Layer 11 of a small transformer language model trained on English Wikipedia (14 layers, counted from 0, width 128). Numbers have three digits each and are written without spaces.
A neuron's activation on a vector x is GELU(weights . x + bias), where the dot is the dot product.
The model reads these tokens: "ife" " and" " The" " R" "ang" "er" " W" "ay" ":" " L" "iv" "ing" " the" " C" "od" "e" " O" "n" " and" " O" "ff" " the" " B" "att" "le" "f" "ield" ".\n\n" "P" "ar" "on" "to"

The vector x that enters this layer's MLP at each token. A number n stands for (n - 500) times 0.012.
0 "ife": 494348439519496502380550504437528500517447526476635486427495538518575582467460587444508459603406452583527586542593536351433550435499679529498691499419606409484599551534531369470577445652600150457633428543491614635535611546552386557243568549367516471509457538397441402524500535550669464551514538587497554576367400448408510508562607551550362399482511513567435445369537569526575361574258
1 " and": 528381602470481500392558570541580438574534449408605510432501448573542541445621469630442557632469562605575624556510477352534517440444477508607595560476471442449540538472488447457505524595513031380494411557573535544424672497600333547276556613301449370563364487432503357521518576578724574549463631533495482474447561440455459551448508533541328462487490515466502493408601568597586392526515
2 " The": 500365552496479524326530581482439463530480509588549521421535410589543507450485521539389551581396533662591447651469474276442400478488571509596532486480557526626585481451474402502448561568692129486623330618600537592552545428497462500357450598403415473520419479489499415472561578580883508503457600399473502671462462475485489638466552596511465513557534479463462411373563531522487334476436
3 " R": 483404376567565379336638587508510424499519513613592628517443443564520537435584493427580656581363495631592593535593454433539404424441519448590378555502487483555519476446456358409339450589783250434538421546579497618460552328509466648312527483595469422470461421443598486404525719462644499494505591394562496613435386497491655718362523624555453449529452507541538455380454366595508410627404
4 "ang": 572575415393504491534565469442518248546469472619673481492524470620466546322540581296559476478531630652502615620396544425569436434586411497386464555517533461646366630399515467421451574651606215338492440486627335623385575399605480498477497458386452530516576446457488405498483685503394460512494693457569501608438570507513516569623514594457366441615469680473516457417503548713513255466506
5 "er": 545376339385460282507613639558427450530440430520567568401629392623461550471425550264582525446597700550517559603490624480643400539463639372635531517512482488765492513394443593472391508313507187430470609443516548459324659417526361616458455528514425453452425356509597422539641570546558503446505666591482510464416564506482519562396535629514514407550440517499528610525523398570562384587499
6 " W": 440399375463630413352577644499544445560447401643615607340601489613516605358430455552485476557418590533670504540439603399537490403531464478536337416504560504620597387504407395632430455482661225351538531503426522499550472415579500734354517506513506586582491406564569467504483595560748515428491526664493616583433506423431462552357632511601410463479518618515444543361469376576549445409340
7 "ay": 573395479463580482463435660460531421548525531569550514400533281667496476471426404418554571498386601705592552571434474493656437422452702482546489530483619517437491499491433579538529651457587175272458446446619429671402472522529424628472403574439558540479379350491603441471554702529579393524451575490484510606455523542348367565534552556558507342553505686584450477259573490515590382415501
8 ":": 497471550526649465497565530518607520647489385479740460475552408703519655480471448504611490571532410701588474556541495379593530413444581426508476417494483468524543467455455491452512443477559160479567458564559476524390568547358352568375450572338600421563514465519492386585491523585727513457436507610404491626414461519367436557506538605687388352582450605533421442315623510605498337463369
9 " L": 515473441491516490427630609453551377563434543540697565458513421547618674473443555455527493502340470638575468641515524375543363448487544442519432443363493464518579461409450440467504558563806180473480407464529518594380648361483560548343642444504555575567502437456497416425454509566743586458422601604504539581472385441469527708609452586575457439492454584422399552292476444561640418481400
10 "iv": 521427481446579660505501551377614356598527548523674596352455477591512693314551584344603542604427614554580617592565561464612401523539408480574528408534530518407541443466459545483431526480598298370610422378484359628525449365657431744409549517390529420592590298421459348466535511449538341544440635489368567589434593547553505678408469526508434382421443527386583487404480497594628334502508
11 "ing": 629542489516741485426616536499368338586403362604654468465510467603361536450434504450568503510528603477513599691539578414501431444587606382534581526626438387619464471401515567594514557460527101352400474505586402606400462438550262509419504464523477342468490347421485482638617499560519478509394605489493536526456492487498360536531549640656509416563479565444628512495580510594559335595493
12 " the": 576421560417498429444542556425506421501550509520598484431542424623476517453426528594451537491425564601548515721449525282530495457379567499610545474460553484675636482419493444466481500540603106469591343608618550578492544543559417478356511555258431411549444423484478452532527473528866475510457550480526512684514481426442512651420572547498502508561539526521416384463581441504570365466470
13 " C": 454415423515512354479706590494436377453491540611544497429516519626533562364495508541521608483288542525551564580533439372498428409477567423547597454502648366635588567497494394504472494652910306478495410630437462461366557372500540670355534574510480508557377434470481449507412573550697472563369601452529584718389395510392441645524481567509546386431468440501545472412458439631500450489489
14 "od": 592393419642549556411465560515499356607528338619640471393570472688581509352412456303638511555399459633512636562532325481545496457498434466478574529595546468590572469430441348415394534582630303339543517377671519662432630501571494683458356518450419480609401365397472431504535550501462425473462680466579419658494514584487393730474475556375426520552451590545483413391591527615492320579527
15 "e": 654456406507515278449535579447361474561510440593618469352602484726480560371464523454568560573605554569558481501376446556609512555614530392537558417535502438670362622424499538482454541438457147261415498515503549590330648428374393636308432472513383355563481387389559431522613633566600489527424686535451539472490493402561503528509569583547577469652505515533546585462436566561526448469587
16 " O": 506427598502571622391692650426400452403549510600631411436523379674545438376450522502499538422435560668559471650372540351464481439367551421592513514542587342701640496439529505505377528604696188450482491584602484627459538327506478586423516600451509547567484421412558432512472595606664453454446532619617470611388291403465480525457618529543487303588445571472470456368464453504512417548501
17 "n": 557433426541444541436513552377575377505561445459733495539533409679656552418529481454572513532433495719539553502498485438570481503427565483592465548528550376614412609271487552430485579457655087432594505546572493623456506356388566380461498588499501598492406414475571361520455538527687353443394643561522499606472342499450425614470482535541451352562522628557481446418464434672598422501500
18 " and": 505384594556530517406522598487570435561533456501672546443522419725579517409561488517499505520522558641605605533477401455559517436423548431614531511471474420533519551437426410505463474598602050394527447462610456549411641470516337518377578531339435410591383479510453282513439567556767602552492740544484537543545506424447435608451450556554313440527509527451500440460534593594533385547429
19 " O": 553429634496576666412683641372414518457521501630599420450494362644563413449457521466512590492394528646637468600355492360430379392384586419586490502564577357605600503477523489484432536575705145462520464543612442641493577320481518626437466605435480553540449463379485446489466594595703545523439588529602466621363380371516494540490486536484459334590430540496477449389476516510584395567497
20 "ff": 578497474583587523458332636367584318524555530541563516550467490698570567410477390461594549530461546645582539505586477610613454424493665458558454594488715471561431606494421527559471578488616124546671536487388409592389454312495465531494497478506467423411291435502603371545477544547613440463292494554546579522484392394415473523391427600529442513568505514531435429514452586743484363413461
21 " the": 621448561502465496448497652406544464527515549518534506404520449682470490464386552568468567523474550671557498654431509222539486492370568498616531482457515429582558552357430477495428539547564112408626339596659537577437573476557406546397536564279423474533409475498505434527512559495834492483505617459537484642513413440429507658444524595497463492590485533475423350510538491459565381479470
22 " B": 370366322523463404433528709465467365537535468588556520458485528673483513473406519518595540532420517629545506629557512303489441353525598500619433479408689376619566469475387487447362504612716252381485421541583484501598579343503490741375624594419464465489487446440498518468453582564675542471382715562505512690523433448444474630442398574601494465519461509514573446461419439653514463543373
23 "att": 531514460498487399475313622442618382570553508622603519439471489510567480438475584521494574556457566621509697522504484530624436401560553522507477493466597524583448620435492454511409454644679348358525536399587382548502662439486412693372498530468181395434458389400556518521453702559576285508391593588592654608408595454508393566477460601635454478472527606460425328361417498667509348541336
24 "le": 553455477511598381530500612422514374591438458629564478400560419591428432333387570451492647505452546572550486506499470390581345531485623366494452523348595569711508630341423549435508451564366209282358622527601419592361828488522466581350485453449390416523488405486581495516596640424561432461493511631581485555482561465553450571500577686519529487556431619522625595436402612536552376545474
25 "f": 444478478465661494500415411448528319530480530610627483363566419673458437481419571599448568641584819557691574582453572331601382475476633537426406586414598469613447517353476612404512542532755362357473507580465526470424631490533379657386513569464385507538490446304527486590533500474454483348407544606596565601485506441506478607439641574543520337483313542484427514349473479592457341503402
26 "ield": 600525402483575481443471627465436400559553430499481589403613410617499465466492553399634598480531622622535480577455509378701428518503601485611483516412680444591516610504500564591492474524492091330500522533509531596447716445641422654339380438439452497460317403544531438526561700523565409458348551538537693589422502466471454514399469590605502428518465503490469593425420513474395334430493
27 ".\n\n": 420377470537482493411549507448522516539424509476633545379476552550620595429433526461536437658464513603610570583585514337535494450531615385522665481430583418413672568458576428438518412643603138426631461537533590632550585540432395573339512501371528541515430468381427439523564510511661510610432559599488544663335365433493518507484567546499368405472531469492457506324566585570574384586285
28 "P": 511508556554563486391646561417483444564553416571539617470508573454543544415422424489477528545291444697567621645489592315566402350503541374646387537429526609508603469542457475401470506584864291421633390631526451519453590415490426709351462543355487414457421497307525433423557547499595560540399547591611578556365456399463516462551477560679492498452540549430546485292443500589473506537488
29 "ar": 544401675442429456444500465285660450575576472598595547480482530524567418418424421318586605493519467664548777596449545247575418460579693428648488546477555478568487583455410555502522518329721348348513388531382497564466631395465532671406431620457493534535321574400602373417512588546467402574509510535541482551516534448504519456429561519553324529483474610401403429383440425700577470510584
30 "on": 616553505421388506299717694348526439561574464432478453428492542574544351428514456299533595478595597686543602578528490413500429558498531451550540476499543690675491644358399449493407510427584299378566455531433516568455700330307558596335361394499488430584506428385622309427455625646498402429515596508611574398434556558570362592517562471469548451530525564527411555458620531477570531515560
31 "to": 480513556591484557260567649414499331533492484466625529444400383611521438477633469399467633532466639680545528550534515493461464562619583412486566448557481571688426456447499423387380477378566226342565513529477618555456755348462465483358411464383525320588281486465652371519514619604637582359453647666609514599530424432394520466339582437506475503581593514480508470486559582625495460450532

Each question shows the input weights of one neuron of the MLP. A number n stands for (n - 500) times 0.0017.

n444 (bias -0.029): 636379497647398482596538436329353490455395583497639563457425515593574438586506589378545457305669339516538378692500630387419691488512547469475650621474472527474445669537432547434419682439427771323594611488574605614639452661497464561497466419423527491418512259571436476340399555547321503644506582404377448500469318436447565479522453256528628408452570506556445573361537348320697476614587
It fires most on token 7 "ay"

n408 (bias -0.032): 260408506461399557540509386678471628512566339365619380548444447521348586427469465608586524571482568549557170436453483482400673405518611358494532500629494565299558485649424478525532406453477589578512453428751645580449470494497363235647421538509363538482509540515692488553450588610336510599446602552509606553597449476659483627448567545476374422405497425619343466421580755472562299588622
It fires most on token 8 ":"

n149 (bias -0.033): 338556592564513552516470430434519343425410549544452526455487424671442469364274653526437393443623593411309500477346521719472620478454592440173478545451416570527542445506503454566427622618267417454491440526484668468614544685584392598609678595393538600616451717584535445437422364506573415619536553435377742588510641347471478740441543538487385670506429265318421368326317418523494577597681
On which token does it fire most, and how strongly? 18 " and", at about 2.3

n329 (bias -0.031): 402358470770453533353491482482675544568648677476500590388458660363576651391555521383548360550570250596377500500453526527482488413512278602360529368552424417484378655537436478463408491351419425532520467563400589343375396489695443309698488370585536450479271395634545615541538415471461459599472693418539585488662515551522398562463629340500746630530569400561443356442543494447453458509416
It fires most on token 14 "od"

n94 (bias -0.020): 512563439659484525450707633577449688512523393497447535578668524466522434629440615469573393332697539346429395617390509578421645598414325711541470457405625555321531447262334506500369515529610517581274414478656503686571307573569454640537603476428512449441569570528454652430460399822605339312412500566387419482437308571424539506449399457415627484503457522591591429289471627584454543528414
It fires most on token 22 " B"

n78 (bias -0.024): 545640468318629476461616404512525503414515337323334575535365474396465531400440446418578438428359597395392446396534525509594388514229536443300435520592556664595571370512394461566489443687606530630378572418394532600538445569593584643421412724479433583433485461506590602414511479463459618539593590547362568592473339433593331333632515576408679418488614518390686589523413673473646480538425
On which three tokens does it fire most, strongest first? 28 "P", 13 " C", 24 "le"

n23 (bias -0.028): 560571450589497577661249329372601563460513619450519344564597444391388561318633519484516439512708392637485523545366434424602256518380419608734582481569449303510708397759657533428403627567345441540482456560398606506535438482555566543554532600430484271389558653455563671593425494463639356562402346442490618432400380399558610478376639351413655545538592338416656515442639633326484484449613
On which two tokens does it fire most, strongest first? 12 " the", 21 " the"

n109 (bias -0.020): 445567333423503544442560519508545511607511486428334379539532540408500462541461430382581397368635491579645263503479636508468639505405343302436598590573522492445517619353373689743422599434450513423601549292536565398459454554415473518514459460533492484434550497431473420642562508569595471604497610531423329559550544593464302495607433505486450481519445607695633524559483752526390560475334
On which three tokens does it fire most, strongest first? 30 "on", 5 "er", 11 "ing"

n446 (bias -0.022): 449481423326484500455372566565439493589260503629519577481509593599627587570792488422457363580484500451434393407506371607374468500555387490332524563497756540362697703510329358416568589513461433482610516491484361503298364672482432331456554583430528482579430539671346588365371347354547743503488730608361535432589710456532451457448346604417609399381660563577628416579465616380448462490618
On which two tokens does it fire most, strongest first? 18 " and", 1 " and"

n438 (bias -0.022): 561425585372620452529630643453321570413483571456519320789239516469358446477435575398380584374593358608551513720215418500372487770288611457471500494439554478520510571503494622543506488513515441460577560309481308635725462551648607613386455412532437547513662592548532510581512242466411503503572451419436545613326647497363469412520646449341533414411446407532388369571461490384387570613690
It fires most on token 19 " O"

n410 (bias -0.022): 441515552491506533452457465572400626514485631511430512488587526335598625633299686295584357509411594654553440419653542403471390534422371433384373599503559500451384476518349412479408425593494456599526523658317613483357746636497515325670547590613357526506476512720497506520535328446579572452331509331473734457491535398437497535711548462276455438588656527595422534483542512473399482536599
It fires most on token 9 " L"

n300 (bias -0.028): 503459497584412500656597500474637681424533544245537503419637486697646620427459559633429509295433476569357589553630368454392547522627464649567444486525439332576307550494439437676540378552339454534461571618456477514460469467548594314483573511345408475343608619398532523514381427598563454348516625503497547543553564399583665346687332445364595462543477552471409506455335467422710584561523
It fires most on token 17 "n"

n44 (bias -0.028): 441475281693532491547445599549446629443439578582571532665454600299719526435513557380561434552649510494418637566527682553509553429500541525456393386585516558477609459335338567663424500403574443602377582401544540430472509377512427364509534625360512362658531754506401546485494544353503412598520643497463472500828503604273393470487516481525491503577497302506456810638418361334394349431665
On which two tokens does it fire most, strongest first? 5 "er", 22 " B"

n126 (bias -0.032): 438442411363357434650648489581577669517373618536401576506536662430595494417671453381427308539554515664503311592642543503503577475627587474411672435451714411521328514683637512477520655566410463511382528508469366558503665479525461386458497492523542459455437462614483543517522526527311551477511480334660474556425551413659459436538410330431358563511248375529516354481468390433606610394455
On which two tokens does it fire most, strongest first? 4 "ang", 0 "ife"

n296 (bias -0.020): 468581521518538570334576385638612576731392580464467198463625661461472555607645618331449485575485384438489441460565506530307399547621385503433629542520494363487365426365497503378649678395593531383468748500518479330413458446564494416467635679595364680382454637564482485441355534400566629575543412491439674518402561587534482461350376603602385576554527433543526358577494692535313433457353
On which token does it fire most, and how strongly? 0 "ife", at about 0.39

n198 (bias -0.019): 611414408515408403580457529345435722585576479466329419503477580546456574515458523393526594612521497398453419503354386614489636413640437479377671552580538468671491432474383533602500591503514535528342629593535609634517543371278540402259550537529679406596571572406616410452426482353627395410503284367547544332603363483458348340545461579393601535584349579657470570562461634491580468683514
On which token does it fire most, and how strongly? 15 "e", at about 4.4

n107 (bias -0.037): 347544418634490422447342577314440590627519418470432475643567485546513431512544754627527553460307731443556446547448418444421572446446624545428619398456307421309322631509600557465561446510512520661545448426668585473411466553359497381460609652547512503624359548466466581597297594722312389576628545541307550503384429561655590537494500407573509562365314351575600337644310475724503537591414
It fires most on token 23 "att"

n100 (bias -0.024): 417310365283421497541366477618607515261448450429474404374695514351615503541583528346649727400650542635301374370500539491420379598506482500568503610406430405418532529394415668602592585604623565553362517471441428451569698635658379595561456509526653455480426578662451491423571453571483620491593311709506462574574471486500343417584500614583562512419456453462503520418458378521491485550457
On which token does it fire most, and how strongly? 5 "er", at about 2.3

n282 (bias -0.024): 460376591468511641393616421341474478449453500585400565749490741474487343489409497545419484622407440641530478441505437556428521500600378701620553500475606471425572439644622481497513353447409542533464510592479557435555503505480696391382582518402403503389572468577418534431510492531529617419448739353447444404452326484511622422608522463462419548584555344406513530577575584639616442540620
It fires most on token 2 " The"

n354 (bias -0.033): 334460579429530445569510284459472476588564559266522520445592484529582624549671355651325516681422420563515630405535454652402542478444384603428649503737451592351412565493253623420414405510534473690613637568422382433570443567581238373580461589529545705439601619386619548380481641312612562417512640471233539307467636465305403462457411578329629623574645506454518509350553437597408564614439
It fires most on token 1 " and"

n345 (bias -0.027): 447544537553367494544500361293464600539590603470368411478473457512391599413468428448537469293453561554479481588330365553533434527345627570425437598479658549539472606519525414644515612581518672772659448528313442573632473555395472375559435406547580560497722490572512345482533253494694402459590545275562531397631525356560676561573503710689652441386515382324535385398601607737367469425442
On which three tokens does it fire most, strongest first? 20 "ff", 2 " The", 12 " the"

n131 (bias -0.019): 532572518531658581603458528673536558488471375530613589627260597515403431684503593466600569479547538411553557425539518568578344607698566726438447638515497509558313525478543452567379518490518549443634509509528585403482500584467540512236491567556540605571594411578568593509355488291497510456459532419497646261447435136352417406671396491516711491592546509412491359407541453468252278690399
On which three tokens does it fire most, strongest first? 23 "att", 25 "f", 11 "ing"

n493 (bias -0.014): 428592462443406464372578407527593716289560473327381494533601429263394583421711497455503284627424438475509426637524580437253567572393482525488474470637509536641421494694373565503397394573612377436459524590379615588375530605552479431659491376654464556437573528470575506485532506538449529491540345327718594394412608560515601444552512392607635702473503518473318474319681555544574344470393
On which three tokens does it fire most, strongest first? 30 "on", 0 "ife", 28 "P"

n469 (bias -0.013): 492512332459476582391500564514430530407491597443402461235543597417368463421547441471457465534526476527379366515503354541477515414565616518453587399425503489634535459553541315392420534409406535506522480625593563474445554503419695667520395577737633644680582545424694335469426582329347614643546542430430526284444543439488612608625518343665693424592312471577605481404423622518392402377578
On which three tokens does it fire most, strongest first? 30 "on", 15 "e", 13 " C"

n472 (bias -0.031): 322414537550330494484311478417397702470646626561475542491706417248468556481513415264540390472538574535603548339344598603637456344471340561566506739423466770529569695513569513433577360454622624708624389494478420521556331659521518473547393491494351588659623535607307484451588563491522450500479500576519575692503581497522389656506440544443446453438276381690562393473510580484476413421565
It fires most on token 23 "att"

n159 (bias -0.033): 609429467564544546503273455479526475515437641538716686515479245396469471524509326524479531637564337385506522491438517615405479375380537519448485527741358545655506491473381537578545532411442520637564473524464405337461515540459464315311445568652506682313436717342530539468444579462584426488625590436543549491564473434432480684398555352359340582506569379601606488585700697309432590314413
On which two tokens does it fire most, strongest first? 2 " The", 31 "to"

n291 (bias -0.022): 425541417418448471412521384563447400568521456551607444547506497574758559512305542569491415517558590419462464635472654695440526397435500455363570497464439617500450333474637667428566676500508414620615577486491517446715583650556454389615453622410322345477576304535494454443401494685465436479396443477596582534611413480358483600562550370409725657414341395426495583326308601467398593597549
It fires most on token 25 "f"

n443 (bias -0.053): 354639379672425751601667537530341575343586735467408489455476466359369605610333400480402421493620525612519493659326568634350566454371364500466513592383514618579486645490627591408601483439507459714517419623517520477466510593464682575711462513438374390507469423631558538400423269672429543598333623566287476346213456480535404671609671582549448367605360349580267510613200458398681486503392
On which two tokens does it fire most, strongest first? 16 " O", 19 " O"

n289 (bias -0.035): 421597520569397572690395541427408472439550494616509393515480570383275582500409480506714500386697528625438405376480616461442647529530409601500494524480631351497521647479479662521558462569381332348529403607503518488500456573537500568299623424434509503458437613719518390448544587474335594698489405368455605520620432441530557336503473372681388408291411482521278438664636336558535390308500
On which token does it fire most, and how strongly? 26 "ield", at about 3.8

n284 (bias -0.016): 457547377428398400396441554402591643561432324689509471494621483494581570678634433435399316405537630535505479564503516440413555401442515565425552483486337733715537419342511488526576422566445603475456463432632483550525413363660514484645440450431602525489624681560466509478330512528489488298500559465483494316373318565398561478582500680427436480693503477442743604636372488367561580460463
It fires most on token 4 "ang"

n19 (bias -0.024): 419608390456374648542748491431591442552460464437270663494506690540500391571467474497540544523429476412361633396580561553405512379410476361411463552545394408371467444527556400609506468580441492752438367380414468578558486580435538522398485491872646549617429542388421433551583518446573466687437406364388450603518480552509534526295512635479425573404242721554631430443530578439443421515416
On which token does it fire most, and how strongly? 3 " R", at about 2.2

n169 (bias -0.018): 500472568470481437656394464485419603392400521491715568403654450482679561542426559578491524402412512352352463326438351578521372618472445568609731530363352497528585388297328611485532409424448430654616503419464565497354530341494562486428430724648521576545445592548389467424394400587551646540630503524494733591488446354457512385651396515390555509554653542241574420675485604304482557482396
It fires most on token 9 " L"

n295 (bias -0.030): 514359398555617722634527594523475668452683619455329409414466542469448448442336517632395587393532429503435580290315454624517503583333482476590506546503503381476543535630676420491517705307448420428553610509639356466702458519744398673497416477462597528557549435514589549548388445397446400294524476590590610508558406634506442404556579443561591569486394580640353508428444403521466509494409
On which token does it fire most, and how strongly? 7 "ay", at about 2.5

n25 (bias -0.020): 433702417582427377524442512425579415531610453523517365447523603290447292526598457453566432388482397707171590657349558553517456458369443650547407561525450543555521618465538389530446640794606530520571520421667440437639523525472419534485571660615491562579621512394424561770337459534506410491451563485518471443503547465560494431742574392536393532289512433488392545449497437594417451406572
On which three tokens does it fire most, strongest first? 23 "att", 4 "ang", 28 "P"

n257 (bias -0.028): 597521377515323374382394419471477591531394303278662539374491360563506469474464676448641632434603355443503473397409489529526565589414664410400598517494366400527576541476652662470566284430447594483452489419441575569471337387671347567546450566465413670439441527544407491491637606306457488646566551653764482437524613514441334469560456328565500564535622529382580478497589467533480509679471
On which token does it fire most, and how strongly? 5 "er", at about 3.1

n454 (bias -0.023): 580597453398503449736578399341514338541307669407553610455588579653370382614494311574515403529515410411638488527544497452485581440488558518593572497369620518456509413467497392589380465544463694514532485342257576497559333652532497457277521474518488573378424549569384428611485521546396412521393340440575641614554664524753606465472591315454628560355569575376432409517509363661605315530589
It fires most on token 29 "ar"

n51 (bias -0.035): 595586553682279594448447587464459406585387399397479284582586536589445494473512568338455482642454425394451546521367319548459534656368562581600625602635585455563558454424482379385426500642520620631555470437279651571500447614564578252503333512627548465578454599546683533338574317415536478311401537466549700535646509494420581506537635485448534443479383358684423572304383525572553635622587
It fires most on token 14 "od"

n363 (bias -0.035): 357575560531449512450519323485568494601411732485467487549410503509497520358425604457599571665475560374468337584305666531452685506453441607494374694500586506436574574525485412503470503558444486600420494521546527479500578439349400603393602530355473586632655428500485622312542525538561335447621459311703448437593561388213639566861466271559619500451640555379430629533372488411485338494648
It fires most on token 4 "ang"

n413 (bias -0.027): 506418500395500367506452561373673596419449622605399601559545518488422569432469473383512674433478573554611393678515409466557463603660172627469180381462346436471646584621590446503712722629426700646393454439503621563579418442553454494405584491608378383361671693453491417554473494476521412468610418631543376497572503601469536594491434515296437361411451340569509479601566535347596555320473
It fires most on token 10 "iv"

n56 (bias -0.017): 437360327569444515652528470532512644512484500354527328545538450509533608455405360443494591538675361383613356461603349455450606575369668429452494494400407423300464409566470599549506427723629542523596541455491524694405568624439491589640364688491533340548558479560458350561401458460473544607587386427714331430660464548476439653454610506339558524444312812467452454393518323519652539479592
On which two tokens does it fire most, strongest first? 14 "od", 8 ":"